Layer 9 of a small transformer language model trained on English Wikipedia (12 layers, counted from 0, width 64).
A neuron adds its activation times its output weights to the MLP's output. To switch it off is to set its activation to zero at one token and run the rest of the model.
A neuron's activation on a vector x is SiLU(gate . x) times (in . x), where the dot is the dot product.

Input weights of the MLP neurons that the questions are about. A number n stands for (n - 500) times 0.0012.
n27 gate: 505,493,572,549,412,568,605,649,292,385,602,279,641,579,540,526,451,576,518,627,320,508,591,510,561,490,555,618,492,567,586,411,448,421,470,486,563,527,345,501,700,714,376,647,556,621,620,293,353,738,537,623,530,506,650,396,501,445,550,650,556,775,406,624
n28 gate: 345,524,468,634,641,522,631,630,581,494,430,465,497,493,647,511,612,473,435,484,494,491,506,485,486,560,437,473,555,433,389,538,485,554,436,517,656,427,432,444,480,649,448,454,500,499,573,584,538,620,409,512,544,674,519,500,541,606,551,459,423,402,501,434
n38 gate: 703,709,642,740,369,384,646,380,655,692,492,322,648,630,285,524,235,662,452,549,697,589,428,266,504,498,691,608,309,614,498,765,564,421,481,583,751,348,413,511,521,523,151,336,450,654,294,588,564,356,371,420,381,524,655,491,596,442,496,288,665,830,450,33
n60 gate: 311,454,252,404,497,597,526,429,689,523,654,660,499,324,493,375,508,625,496,641,389,363,598,568,494,415,678,704,417,536,473,537,596,295,389,484,484,449,774,542,581,638,313,491,642,537,686,608,646,419,432,320,543,436,437,431,597,508,571,528,485,552,505,542
n84 gate: 463,738,500,678,559,472,257,577,487,690,440,535,504,608,608,553,387,513,806,588,571,519,539,386,421,488,490,447,402,392,600,398,590,234,523,560,388,574,468,402,414,175,448,417,577,668,477,752,462,375,480,283,490,613,546,506,561,353,424,641,315,400,418,605
n99 gate: 499,569,648,591,227,373,656,352,463,670,559,623,443,393,516,687,456,676,479,838,354,478,499,733,472,334,585,600,565,461,502,583,452,540,460,486,407,685,576,564,567,515,586,306,389,400,410,421,495,549,441,292,462,526,429,648,733,441,652,295,470,411,445,480
n141 gate: 441,565,732,436,320,410,517,288,613,612,480,584,424,557,454,623,484,552,244,493,523,477,476,644,550,69,635,389,461,501,431,445,351,543,665,646,316,661,546,402,471,455,380,601,653,704,486,397,535,398,381,478,429,469,494,512,637,384,572,210,406,387,374,433
n149 gate: 552,560,701,290,532,434,455,390,413,617,697,441,590,530,555,517,366,341,211,580,427,360,462,356,518,433,670,541,382,583,352,632,429,347,486,416,485,625,645,626,460,543,660,816,370,402,590,647,646,380,489,330,300,290,334,241,595,603,456,506,597,570,248,543
n163 gate: 384,526,456,695,456,343,520,543,292,670,413,561,498,566,715,457,454,408,642,490,581,684,642,513,374,494,368,422,557,482,471,465,491,520,598,614,440,525,388,318,903,475,451,338,464,516,529,428,454,451,579,641,763,365,554,476,604,199,351,486,372,468,679,624
n164 gate: 485,448,485,494,635,562,516,311,506,666,549,649,598,418,407,164,674,372,558,409,499,563,636,382,468,509,504,486,419,544,536,540,512,346,343,478,558,620,540,679,609,503,371,316,560,326,557,406,488,506,484,644,356,400,527,495,473,593,313,801,418,662,305,549
n174 gate: 350,277,618,416,593,580,446,400,662,555,372,657,570,634,474,448,726,569,312,456,476,531,606,635,490,579,891,648,426,408,370,444,438,320,394,435,365,564,452,591,657,589,690,510,377,524,704,710,384,405,582,553,676,409,534,465,426,558,212,322,485,621,307,415
n27 in: 394,588,495,346,487,416,488,601,601,392,495,643,322,595,600,400,538,512,563,569,674,441,297,372,462,246,514,383,489,538,470,495,587,729,476,416,196,411,549,537,404,491,657,446,472,286,655,544,609,390,536,510,665,649,565,690,525,315,466,538,368,635,597,660
n28 in: 577,561,442,393,540,533,438,519,609,485,537,474,580,549,555,432,582,322,398,490,507,471,464,390,473,554,491,606,272,400,303,364,576,601,707,407,430,399,443,455,419,526,450,535,658,610,474,453,539,419,346,607,555,678,646,518,475,509,670,451,438,441,608,426
n38 in: 696,477,541,373,537,555,591,558,312,458,479,440,354,474,445,472,674,528,163,551,252,670,476,587,373,462,632,552,728,465,446,415,759,492,257,322,615,547,579,525,514,532,345,680,211,475,440,706,381,444,547,676,446,531,365,563,621,750,286,492,516,255,388,468
n60 in: 668,517,472,458,507,237,398,582,671,781,526,390,434,473,521,486,603,363,514,634,392,623,413,556,270,469,458,642,308,460,641,452,533,653,837,401,514,307,305,538,405,386,599,434,574,445,397,421,646,682,482,561,383,500,561,599,500,523,330,471,626,429,372,642
n84 in: 596,698,562,435,384,435,515,583,775,434,722,625,504,477,709,696,326,592,583,567,397,643,505,515,99,485,467,348,480,496,507,424,366,287,572,481,556,306,506,706,583,617,604,458,470,546,450,702,288,435,498,504,662,557,434,316,680,555,491,747,532,544,496,384
n99 in: 550,521,504,408,554,665,365,533,436,544,462,614,716,306,615,721,655,338,687,407,321,403,405,529,415,546,483,552,496,495,514,357,574,496,625,382,639,652,472,539,524,459,532,504,420,580,432,325,425,471,513,729,613,600,443,495,662,664,599,500,265,513,402,534
n141 in: 584,473,741,518,383,410,409,434,623,644,505,489,391,635,428,311,594,402,385,586,336,531,207,562,538,367,310,591,412,399,661,500,550,665,333,503,583,710,609,397,367,796,495,534,740,392,454,215,363,610,394,442,500,497,373,504,674,533,447,645,306,409,512,570
n149 in: 561,647,680,582,541,560,611,314,504,396,527,605,521,464,708,619,310,533,747,378,471,533,162,469,568,744,686,518,681,436,536,629,537,533,252,434,511,564,216,693,384,361,486,574,434,697,428,533,540,592,571,382,427,691,403,614,538,469,131,346,251,403,522,564
n163 in: 318,517,477,548,467,378,577,507,501,596,506,351,304,455,726,445,537,282,336,395,589,430,659,752,618,321,630,557,498,723,696,627,616,628,540,274,504,525,607,420,558,667,382,504,354,464,433,430,618,366,473,527,553,459,617,420,517,444,658,371,507,675,542,444
n164 in: 609,467,422,454,615,352,386,546,418,429,519,472,574,764,596,570,359,455,350,708,279,423,589,505,646,367,683,441,628,595,583,515,589,418,523,553,444,453,517,480,601,326,537,771,425,727,592,565,443,478,376,334,530,495,456,467,610,633,643,514,438,569,515,535
n174 in: 463,575,310,471,315,566,481,731,265,566,472,537,401,558,799,602,547,604,606,564,418,429,461,610,567,316,502,564,673,237,705,666,388,522,567,329,487,629,646,475,384,444,336,349,242,739,504,454,495,398,336,255,502,433,578,363,486,463,692,598,525,583,645,579

Output weights of the MLP neurons that the questions are about. A number n stands for (n - 500) times 0.00092.
n27: 687,542,539,606,389,519,461,717,429,688,444,87,371,546,455,440,603,463,299,340,386,562,513,721,689,644,550,401,561,510,686,663,917,270,526,280,484,490,462,593,482,638,393,506,269,607,271,202,425,359,634,708,475,400,407,474,418,605,373,493,294,672,487,421
n28: 498,527,681,394,371,334,301,156,439,525,515,572,358,513,261,521,306,731,564,563,451,438,526,548,627,473,445,344,538,723,694,470,532,372,541,509,524,505,656,748,552,110,795,453,366,521,380,567,547,524,814,352,333,158,289,475,626,338,334,744,754,584,584,424
n38: 398,605,439,214,488,522,439,661,368,498,812,166,366,388,163,185,297,556,626,442,825,622,755,509,318,407,735,600,867,437,537,567,544,622,604,527,509,667,502,348,312,556,617,394,801,295,150,493,713,484,174,389,354,651,437,439,496,383,386,284,617,299,613,404
n60: 410,442,531,589,554,305,623,689,557,414,412,548,539,705,219,615,565,297,518,262,675,608,588,534,411,781,677,379,629,426,699,697,490,260,343,698,721,430,211,510,764,479,692,427,313,262,379,690,512,629,146,476,421,570,431,501,559,814,427,607,462,471,429,582
n84: 375,555,468,461,694,513,621,685,400,553,261,679,299,674,639,651,478,516,419,382,384,361,625,701,721,353,531,529,106,565,330,559,547,445,388,306,462,571,262,438,498,365,456,487,315,487,453,648,798,415,424,494,592,319,547,481,396,303,707,413,392,450,294,717
n99: 541,557,235,670,527,498,713,696,409,556,418,488,625,464,755,371,468,387,625,337,366,431,598,460,537,973,553,618,491,359,609,443,668,354,677,299,594,388,321,752,500,657,417,623,469,354,466,633,544,675,520,686,185,378,702,244,332,627,326,517,294,472,496,577
n141: 427,668,607,502,812,771,637,487,584,348,492,345,494,397,444,447,570,478,259,505,273,503,649,429,503,255,537,654,676,305,602,825,502,302,476,462,637,674,493,620,459,331,383,734,532,335,321,313,435,530,745,439,505,515,497,502,633,562,546,327,600,761,534,416
n149: 539,318,338,572,868,480,663,448,755,555,947,414,724,246,727,653,390,580,810,480,463,571,456,601,523,384,590,488,223,503,487,413,810,400,333,260,316,705,531,644,527,552,395,505,932,335,367,448,349,458,358,298,690,629,514,804,314,689,438,612,417,692,558,462
n163: 495,633,454,535,398,772,464,610,293,390,492,401,665,639,699,535,456,667,505,545,331,727,281,605,418,263,399,320,361,446,280,317,422,448,315,348,620,554,478,478,731,421,633,366,854,894,687,582,577,505,609,563,397,291,565,709,476,517,388,652,703,303,480,449
n164: 540,475,795,247,530,695,460,446,489,386,462,421,577,717,471,442,481,485,651,682,629,328,646,276,364,357,646,325,660,766,729,521,478,372,383,480,493,551,503,685,551,648,343,545,303,607,524,530,158,749,284,429,318,553,451,618,452,427,615,432,520,524,360,894
n174: 447,314,737,445,586,563,681,762,651,386,454,600,345,393,183,423,673,381,520,422,427,247,718,518,601,490,337,357,179,298,535,598,374,732,360,526,352,726,326,275,551,666,760,569,568,440,679,496,384,477,692,728,495,184,753,674,352,605,636,105,623,656,564,534

Each question names a token from some text and the token that comes next. It shows the vector x that enters the MLP there. A number n stands for (n - 500) times 0.0055.

Then comes g, the gradient of the next token's log-probability with respect to the MLP's output, scaled to length 1. A neuron's effect is roughly proportional to its activation times (output weights . g). A number n stands for (n - 500) times 0.00097.

"k", then " was"
x: 631,565,401,715,602,517,636,580,577,334,265,515,493,450,648,691,498,578,406,702,412,502,425,324,390,629,385,664,493,595,398,586,360,400,608,355,493,399,264,357,569,624,194,598,459,456,406,594,639,693,177,378,632,655,275,479,543,731,740,349,303,280,553,486
g: 366,547,495,481,368,339,542,537,471,660,456,551,477,525,587,516,698,480,372,696,234,579,474,335,334,592,615,301,477,738,491,640,608,477,384,460,651,470,554,515,601,311,582,355,347,620,688,749,426,526,594,566,214,420,494,487,584,239,747,704,440,502,514,698
Which neuron, switched off, raises the next token's probability most? n38

":", then " the"
x: 501,569,397,442,517,395,488,177,425,465,540,717,744,481,791,544,429,616,655,432,637,633,289,614,268,328,454,500,319,577,402,369,475,465,604,355,361,393,552,268,365,539,448,585,480,642,352,758,752,535,363,641,653,625,445,341,488,552,491,307,410,365,269,731
g: 509,482,529,548,691,157,434,444,600,693,419,578,533,431,639,507,606,320,521,664,331,320,399,592,540,501,428,561,678,503,384,439,302,583,672,977,390,429,543,563,548,611,449,602,429,510,365,407,553,495,462,631,419,350,265,514,688,516,284,336,519,473,491,538
Which neuron, switched off, raises the next token's probability most? n84

"ing", then " "
x: 404,601,405,574,560,409,593,612,533,378,505,436,585,242,620,710,604,513,481,476,400,521,426,334,318,498,352,559,432,426,397,473,328,489,484,597,431,209,394,407,392,670,299,500,383,668,314,505,659,415,78,457,626,675,438,674,433,444,710,231,413,219,366,677
g: 681,352,503,292,342,457,465,450,446,588,604,763,504,395,289,406,583,476,454,316,668,631,764,461,526,525,641,380,525,506,520,363,599,581,384,408,338,257,315,541,548,314,510,497,633,527,364,421,674,644,437,281,586,552,547,600,667,326,650,407,702,240,474,465
Which neuron, switched off, raises the next token's probability most? n99

" develop", then " in"
x: 421,642,496,491,305,244,497,482,447,759,571,652,663,377,626,597,466,489,642,419,332,633,469,445,362,561,474,662,476,344,282,429,342,377,637,415,383,238,495,420,602,668,375,511,374,549,277,680,708,509,152,459,575,506,386,402,274,796,484,481,254,251,311,531
g: 332,782,455,654,560,616,695,440,599,343,317,617,511,622,476,525,562,397,561,567,307,493,534,595,330,457,295,603,335,273,413,592,621,431,419,504,708,567,671,613,684,609,392,372,373,573,449,647,453,185,469,464,732,573,614,732,414,511,517,530,404,522,689,429
Switching off which neuron hurts the next token most? n84

"em", then "ic"
x: 290,663,574,863,551,410,692,708,330,469,262,575,426,344,694,509,552,380,475,407,538,565,541,454,412,569,205,522,542,558,392,361,572,563,644,201,390,435,450,261,427,585,166,502,267,709,597,558,555,490,355,296,615,479,664,624,556,689,483,310,424,485,639,519
g: 509,517,642,357,581,748,568,292,549,570,504,342,617,556,600,605,106,437,517,316,591,697,415,453,403,410,283,441,420,375,562,430,557,551,532,316,455,376,519,408,640,537,373,513,545,569,644,435,429,341,625,901,362,466,400,479,498,597,542,715,552,420,716,472
Switching off which neuron hurts the next token most? n163

"s", then ","
x: 392,532,338,721,628,544,613,588,647,469,269,315,578,401,654,651,388,656,588,468,541,609,396,280,384,528,502,493,459,509,470,543,302,485,637,562,382,316,287,371,463,906,378,597,404,458,408,779,677,497,291,394,590,787,633,420,526,596,730,358,321,580,359,674
g: 700,492,360,587,367,250,563,437,505,427,356,350,665,713,497,466,324,407,422,300,549,413,667,518,669,537,613,484,253,650,556,565,287,502,543,408,705,300,520,517,415,548,460,303,244,245,659,442,294,395,537,494,405,528,522,489,482,343,259,600,529,550,545,370
Which two neurons, each switched off alone, lower its probability most, in order? n38, n28

"bu", then "il"
x: 227,707,193,631,534,510,477,647,564,572,388,802,597,370,509,498,850,489,421,533,511,719,539,456,431,328,342,649,512,335,362,345,592,725,493,553,704,553,422,539,299,548,224,479,525,243,553,410,546,550,507,702,196,617,678,489,487,469,352,484,332,245,359,334
g: 313,463,542,685,627,366,450,487,512,819,498,263,342,549,617,496,380,324,381,429,454,677,469,582,592,513,378,540,351,438,449,391,534,790,447,326,478,479,613,519,716,377,430,386,561,646,599,407,810,445,559,556,545,466,628,368,686,414,421,624,767,717,501,442
Switching off which neuron hurts the next token most? n164

" into", then " a"
x: 535,627,476,503,383,500,492,418,425,517,615,852,692,471,708,532,475,414,658,387,622,554,389,516,313,455,614,625,443,544,339,371,431,564,580,486,90,483,441,367,440,621,430,635,372,444,289,672,903,353,144,596,552,529,377,472,357,569,479,369,406,336,245,560
g: 381,343,363,482,211,650,525,426,112,515,397,747,528,422,448,667,375,345,537,502,309,500,330,564,333,580,292,537,613,639,641,495,437,327,799,488,486,424,372,533,577,373,430,545,552,576,306,473,387,587,723,533,358,529,486,423,316,431,510,549,456,365,404,487
Which two neurons, each switched off alone, lower its probability most, in order? n141, n99

"==", then "History"
x: 246,508,663,603,550,721,389,322,284,427,736,468,577,384,733,640,371,525,575,549,550,699,210,640,594,525,500,606,269,718,469,435,414,559,312,205,246,614,326,373,456,574,554,638,322,563,551,480,732,383,273,505,680,478,477,335,487,468,726,408,472,449,254,380
g: 488,629,525,414,406,434,381,430,510,512,708,477,348,539,745,576,423,535,589,531,466,436,621,580,445,564,732,679,545,690,528,443,569,700,407,720,417,286,491,502,495,702,430,505,422,273,391,269,257,391,617,326,335,437,215,477,609,230,516,359,481,420,571,663
Which two neurons, each switched off alone, lower its probability most, in order? n163, n60

"ve", then " $"
x: 427,429,281,733,461,347,539,438,627,528,550,646,518,435,582,733,588,482,763,494,339,540,465,511,324,600,324,610,582,209,444,394,247,541,494,635,351,339,417,322,341,460,360,591,239,378,361,573,569,547,289,679,408,518,308,389,534,638,512,389,266,128,283,535
g: 563,252,279,302,486,392,537,469,236,779,399,517,492,319,245,421,261,698,284,608,537,367,504,649,619,564,606,516,482,481,625,559,418,484,472,462,508,557,521,363,565,546,584,610,416,343,188,426,575,500,504,530,360,296,608,597,654,452,479,618,729,444,477,601
Which neuron, switched off, raises the next token's probability most? n38

"air", then "s"
x: 510,561,441,717,388,608,767,774,483,327,269,538,574,484,624,734,469,623,581,561,428,682,610,340,316,454,517,600,620,313,392,209,471,530,369,288,680,341,358,343,405,721,300,619,326,362,351,319,745,441,329,514,528,703,542,459,335,414,480,396,281,465,545,451
g: 504,688,608,419,526,640,530,571,673,438,479,343,386,534,392,455,534,359,651,465,503,489,563,488,452,187,425,620,858,584,510,615,577,528,431,315,546,512,576,521,421,419,383,549,557,583,186,186,323,228,412,466,553,303,440,313,513,550,450,362,506,465,542,243
Switching off which neuron hurts the next token most? n38

" W", then "or"
x: 225,619,401,347,466,578,588,726,656,555,505,501,581,366,498,705,546,370,390,549,376,845,289,475,601,671,296,566,494,266,184,484,509,497,532,719,509,655,436,278,538,710,442,604,791,573,706,506,423,644,439,512,426,835,682,348,283,634,431,573,593,553,455,610
g: 482,783,810,441,566,567,759,464,477,318,714,492,626,508,461,524,460,457,431,519,361,257,579,260,394,452,512,531,681,472,378,539,457,524,251,219,495,575,282,456,454,453,607,396,450,431,450,482,501,528,344,404,451,437,598,505,528,798,552,486,790,525,335,556
Switching off which neuron hurts the next token most? n27

" by", then " Ja"
x: 524,591,439,488,441,490,458,398,476,495,627,897,665,517,763,523,435,416,631,424,599,613,398,504,379,431,659,609,393,584,313,380,427,506,563,428,88,522,447,332,447,578,520,660,439,483,335,766,860,391,160,593,601,578,424,466,369,546,543,392,366,386,207,564
g: 703,518,627,246,657,552,582,508,599,312,688,395,362,598,349,588,490,872,346,224,534,508,491,524,684,432,520,606,400,388,372,681,477,525,600,325,521,800,447,503,360,252,565,395,501,538,596,589,497,564,591,501,450,511,635,623,568,617,376,675,381,587,522,593
Switching off which neuron hurts the next token most? n149

" to", then " La"
x: 508,629,524,572,431,507,422,375,527,566,567,856,708,433,665,465,628,428,615,513,640,565,369,441,337,574,560,641,437,491,382,373,470,664,646,479,90,515,424,460,586,627,475,537,322,420,464,662,903,467,137,775,539,558,511,480,371,573,640,334,355,369,197,456
g: 521,474,669,427,643,532,519,497,494,189,638,299,271,633,543,669,410,559,701,343,624,564,195,447,449,371,456,703,461,530,395,493,254,661,467,519,461,634,761,521,296,577,723,549,476,416,492,623,414,647,564,475,543,653,551,581,611,552,347,474,443,332,681,610
Which neuron, switched off, raises the next token's probability most? n99

"present", then "ed"
x: 402,712,395,625,389,403,471,576,426,371,669,689,549,364,658,635,552,539,562,527,235,505,346,566,418,658,658,600,253,173,281,306,573,464,477,523,644,230,505,666,588,551,423,462,352,416,312,505,464,485,353,293,505,337,513,313,594,696,654,634,257,201,521,704
g: 495,589,512,317,351,421,560,558,336,530,468,452,507,461,596,367,619,691,418,415,405,464,768,331,568,616,658,659,836,434,439,553,646,674,383,297,748,658,648,441,449,384,492,759,533,391,439,710,570,580,482,458,557,445,598,279,732,586,452,553,391,591,579,658
Switching off which neuron hurts the next token most? n99

".", then " The"
x: 500,423,545,468,513,499,467,361,505,423,553,740,636,505,859,586,373,590,594,585,492,638,400,479,379,524,670,508,299,560,369,465,603,498,325,343,256,702,378,268,304,518,528,701,545,600,398,853,731,376,260,615,624,501,468,390,403,554,515,362,414,415,154,640
g: 449,592,500,428,489,273,656,573,269,522,536,333,638,703,554,315,532,389,589,815,527,619,482,385,396,473,588,567,471,455,572,714,460,737,298,626,704,444,420,460,606,646,631,622,435,739,508,319,502,493,277,583,569,354,326,389,626,343,456,289,508,562,395,566
Which neuron, switched off, raises the next token's probability most? n149

" a", then "c"
x: 564,629,528,297,550,560,446,736,392,452,450,934,650,289,497,593,474,381,552,452,652,630,456,462,307,445,484,468,465,742,304,479,525,644,504,241,270,473,334,497,532,577,443,661,433,361,530,508,834,429,406,648,560,786,556,364,291,328,710,397,636,253,250,615
g: 658,543,584,439,427,777,786,360,465,545,333,473,390,516,645,640,337,461,274,592,409,561,611,587,314,615,549,554,539,419,360,320,322,538,536,436,372,716,619,694,330,535,383,617,686,742,367,396,579,410,537,395,467,341,654,510,375,482,551,233,613,446,573,567
Switching off which neuron hurts the next token most? n60

"\n", then "The"
x: 437,533,424,398,624,708,540,369,471,557,550,813,423,379,750,510,394,443,498,599,451,646,343,537,551,512,726,536,347,718,196,431,548,509,355,321,274,538,310,259,519,483,535,682,526,570,447,637,871,205,289,457,698,482,438,344,344,412,586,426,390,537,199,494
g: 581,579,627,468,502,272,462,277,281,419,583,586,614,358,609,535,430,424,327,766,802,532,522,277,519,490,417,453,553,482,669,489,507,770,274,635,655,273,516,406,340,314,663,601,532,556,356,469,269,405,659,580,530,514,507,446,627,484,639,390,426,461,427,607
Which neuron, switched off, raises the next token's probability most? n149

"iv", then "ation"
x: 491,579,481,750,537,325,699,779,424,540,448,385,586,514,735,784,454,524,260,257,434,567,626,418,531,415,413,620,548,480,119,416,449,712,589,286,485,258,466,438,617,425,483,268,360,588,490,492,642,304,382,237,735,656,648,323,624,536,484,448,548,308,385,513
g: 491,446,475,434,332,203,336,629,316,432,571,613,464,483,622,529,721,524,527,563,543,473,455,362,427,667,353,391,519,274,390,449,673,488,363,497,611,354,437,408,485,275,710,765,478,405,445,496,509,752,523,546,617,599,455,547,640,760,705,497,243,715,494,443
Which neuron, switched off, raises the next token's probability most? n163

" M", then "ult"
x: 221,449,319,238,500,671,735,550,475,580,611,559,633,272,585,625,537,416,334,557,392,597,225,537,602,543,576,521,483,433,219,484,621,722,465,571,429,584,576,279,477,666,305,631,744,694,638,657,575,775,450,448,665,817,645,345,423,572,559,554,451,335,556,622
g: 712,264,648,424,624,475,542,654,383,413,583,267,633,582,528,377,293,521,566,392,571,373,683,316,651,253,483,364,425,530,537,284,485,692,562,518,460,722,701,723,563,610,399,495,419,597,535,354,349,512,604,489,451,478,641,306,548,537,458,642,446,364,288,321
Switching off which neuron hurts the next token most? n60

"ball", then "et"
x: 428,633,473,496,424,621,626,801,679,348,486,455,673,340,605,466,504,652,498,377,445,870,435,750,338,745,544,633,376,279,358,451,596,528,390,220,702,453,499,671,436,462,337,440,313,605,505,416,394,535,345,444,690,549,598,634,518,526,637,328,284,197,302,572
g: 595,394,510,738,306,284,351,384,301,354,413,652,331,361,780,567,381,616,650,503,466,728,557,529,620,649,532,454,681,639,363,433,477,527,723,512,437,597,660,554,508,476,273,556,583,271,615,570,458,721,425,486,554,569,399,478,542,539,386,668,698,323,518,423
Which neuron, switched off, raises the next token's probability most? n174

" for", then " opera"
x: 496,589,563,475,422,478,465,470,434,591,653,826,652,380,814,497,516,420,666,432,633,627,397,517,303,611,556,583,428,567,419,352,461,627,582,537,213,511,465,369,467,560,370,611,325,485,329,563,907,378,160,520,629,528,423,493,322,614,521,287,481,249,304,500
g: 338,517,404,371,308,425,478,447,252,642,365,579,639,389,515,451,486,725,595,696,527,536,546,582,483,595,592,561,222,606,502,362,666,405,331,365,561,523,583,698,906,576,587,216,488,540,330,506,478,475,555,433,371,451,587,542,739,482,633,496,545,682,441,392
Switching off which neuron hurts the next token most? n141

" near", then "by"
x: 484,653,404,484,420,560,449,577,496,469,711,727,587,307,799,581,608,450,654,462,595,475,367,477,479,514,641,757,430,284,423,386,527,626,599,556,388,366,410,558,476,674,319,591,706,305,295,602,692,434,116,599,574,569,491,526,383,706,444,288,374,254,403,669
g: 533,591,610,443,422,677,416,416,500,425,544,458,687,525,629,730,623,594,626,200,677,414,640,507,606,628,656,762,443,704,631,761,524,393,383,575,724,805,491,724,547,689,567,601,619,446,550,408,601,472,621,398,622,413,622,572,527,464,603,552,485,650,396,503
Which neuron, switched off, raises the next token's probability most? n149

" the", then " War"
x: 593,726,292,437,476,619,391,562,373,422,612,851,832,435,655,521,476,504,694,527,474,591,478,459,244,311,667,500,331,627,237,536,440,569,508,382,224,492,420,320,399,597,590,556,520,401,342,714,716,442,169,572,520,696,457,549,455,517,597,391,514,268,352,584
g: 496,285,840,575,743,561,570,531,518,332,671,471,367,618,424,632,409,454,380,713,405,511,331,401,621,334,679,561,600,716,557,392,401,451,659,547,313,684,783,344,323,442,517,337,550,421,544,579,392,519,446,405,354,420,390,602,458,549,314,555,609,626,470,602
Which neuron, switched off, raises the next token's probability most? n99

"il", then " re"
x: 541,661,495,531,492,388,700,690,454,190,607,553,515,580,591,509,526,468,465,521,431,696,492,625,585,678,765,577,654,420,243,419,308,596,523,498,574,158,211,405,563,500,212,365,634,417,382,496,515,622,455,547,577,550,376,559,400,674,709,233,441,159,524,683
g: 549,518,483,487,664,594,330,376,340,409,599,491,592,587,387,519,499,355,338,580,514,619,427,514,439,323,462,477,311,613,529,272,361,373,409,557,228,316,470,541,566,294,716,391,456,526,381,639,672,549,432,559,344,505,671,556,587,514,684,555,973,345,422,504
Switching off which neuron hurts the next token most? n28

",", then " George"
x: 503,524,504,504,493,470,516,320,480,418,494,903,702,551,858,501,473,552,597,446,485,626,326,518,343,420,479,551,338,570,237,462,494,528,582,413,236,510,379,270,428,565,443,627,382,562,465,721,922,420,287,668,528,506,486,354,459,539,563,322,425,508,254,661
g: 455,663,495,416,574,634,567,357,599,398,615,330,430,268,428,597,283,508,437,357,673,672,472,277,805,402,809,629,537,517,500,445,310,535,632,356,397,627,486,606,255,371,663,547,527,532,508,693,223,420,466,389,398,386,476,567,468,491,558,596,378,441,543,657
Which neuron, switched off, raises the next token's probability most? n141

" and", then " S"
x: 524,619,263,560,440,262,420,277,451,512,483,791,680,506,878,559,644,506,639,544,378,535,248,563,304,404,586,563,329,569,263,467,538,598,675,430,349,455,403,242,337,488,465,523,343,515,381,672,811,389,268,624,527,548,467,497,490,574,567,396,537,342,408,580
g: 583,496,539,546,706,576,737,604,657,409,602,246,423,600,459,418,261,516,575,410,827,578,284,568,283,523,371,445,486,352,508,541,529,676,525,464,386,602,524,488,340,553,603,513,724,511,284,572,487,616,352,421,618,723,609,487,435,426,592,330,242,438,709,509
Switching off which neuron hurts the next token most? n149

" for", then " do"
x: 448,614,543,494,489,490,464,483,521,607,600,819,655,361,789,504,503,446,626,428,577,585,352,489,318,564,626,636,421,484,386,381,368,580,573,534,151,567,429,343,445,556,446,653,374,470,284,615,853,359,126,574,581,576,477,500,245,643,551,312,391,273,380,569
g: 522,429,545,505,423,628,331,561,458,474,522,659,592,388,459,539,685,566,456,565,573,415,720,442,651,619,284,542,289,532,543,521,502,475,397,286,643,459,230,480,406,387,489,190,412,708,687,499,555,566,617,447,542,623,546,573,543,604,666,526,554,203,193,225
Switching off which neuron hurts the next token most? n141

"min", then "go"
x: 362,535,764,493,609,603,676,675,397,452,363,395,397,680,866,495,478,367,328,376,497,539,638,411,516,585,304,423,599,239,385,639,363,678,576,256,522,359,461,292,352,528,449,544,743,453,763,644,530,533,279,605,583,583,542,537,405,628,525,424,177,345,462,276
g: 583,535,624,502,598,440,688,473,574,628,523,576,237,532,458,258,666,422,407,171,371,363,526,453,414,319,528,509,264,651,603,619,577,480,582,656,428,721,527,662,485,590,484,575,613,156,432,408,453,584,631,661,462,464,336,467,358,355,436,412,304,607,317,462
Which neuron, switched off, raises the next token's probability most? n163

"mb", then "er"
x: 370,515,446,683,529,637,468,553,714,270,400,540,388,206,571,724,781,544,572,261,230,621,547,443,760,594,452,655,522,353,372,500,545,749,385,310,552,363,551,525,626,679,362,662,727,659,603,528,660,554,269,381,534,625,368,547,663,581,440,357,310,297,402,347
g: 399,476,434,323,428,660,509,308,503,363,550,221,621,399,548,471,244,480,374,574,488,281,545,267,541,867,489,591,496,354,272,408,397,516,510,263,574,365,515,484,510,516,502,242,705,540,527,527,548,453,378,305,649,362,560,549,467,420,609,513,305,416,584,653
Switching off which neuron hurts the next token most? n60

" was", then " sold"
x: 528,581,373,549,442,396,363,437,258,612,595,874,838,535,698,519,628,537,450,435,324,663,258,511,462,533,592,706,381,392,461,382,484,493,652,476,310,540,358,288,480,431,482,547,230,414,333,638,746,263,221,781,448,558,472,475,489,691,604,453,529,360,329,456
g: 509,545,322,581,328,287,446,528,462,472,737,605,407,495,482,687,503,525,660,479,341,578,716,320,438,362,691,436,266,480,546,641,590,488,465,884,460,446,551,518,439,482,543,423,843,564,498,327,380,573,734,295,292,415,534,447,513,489,649,601,474,411,559,598
Which neuron, switched off, raises the next token's probability most? n99

" ", then "ef"
x: 464,545,479,406,415,683,553,718,583,635,425,763,561,423,459,628,502,606,411,572,426,461,435,558,666,472,259,630,485,568,360,300,556,671,456,225,571,374,69,643,624,672,194,444,447,258,384,557,581,400,504,694,801,573,497,307,648,367,636,372,324,348,489,430
g: 569,519,395,438,429,592,335,657,525,375,420,456,576,414,723,597,620,675,199,525,544,732,802,315,664,421,589,251,535,688,596,491,571,532,522,469,485,565,677,484,662,587,308,548,504,551,521,765,501,282,675,530,486,368,470,638,762,469,477,489,611,580,557,627
Which neuron, switched off, raises the next token's probability most? n99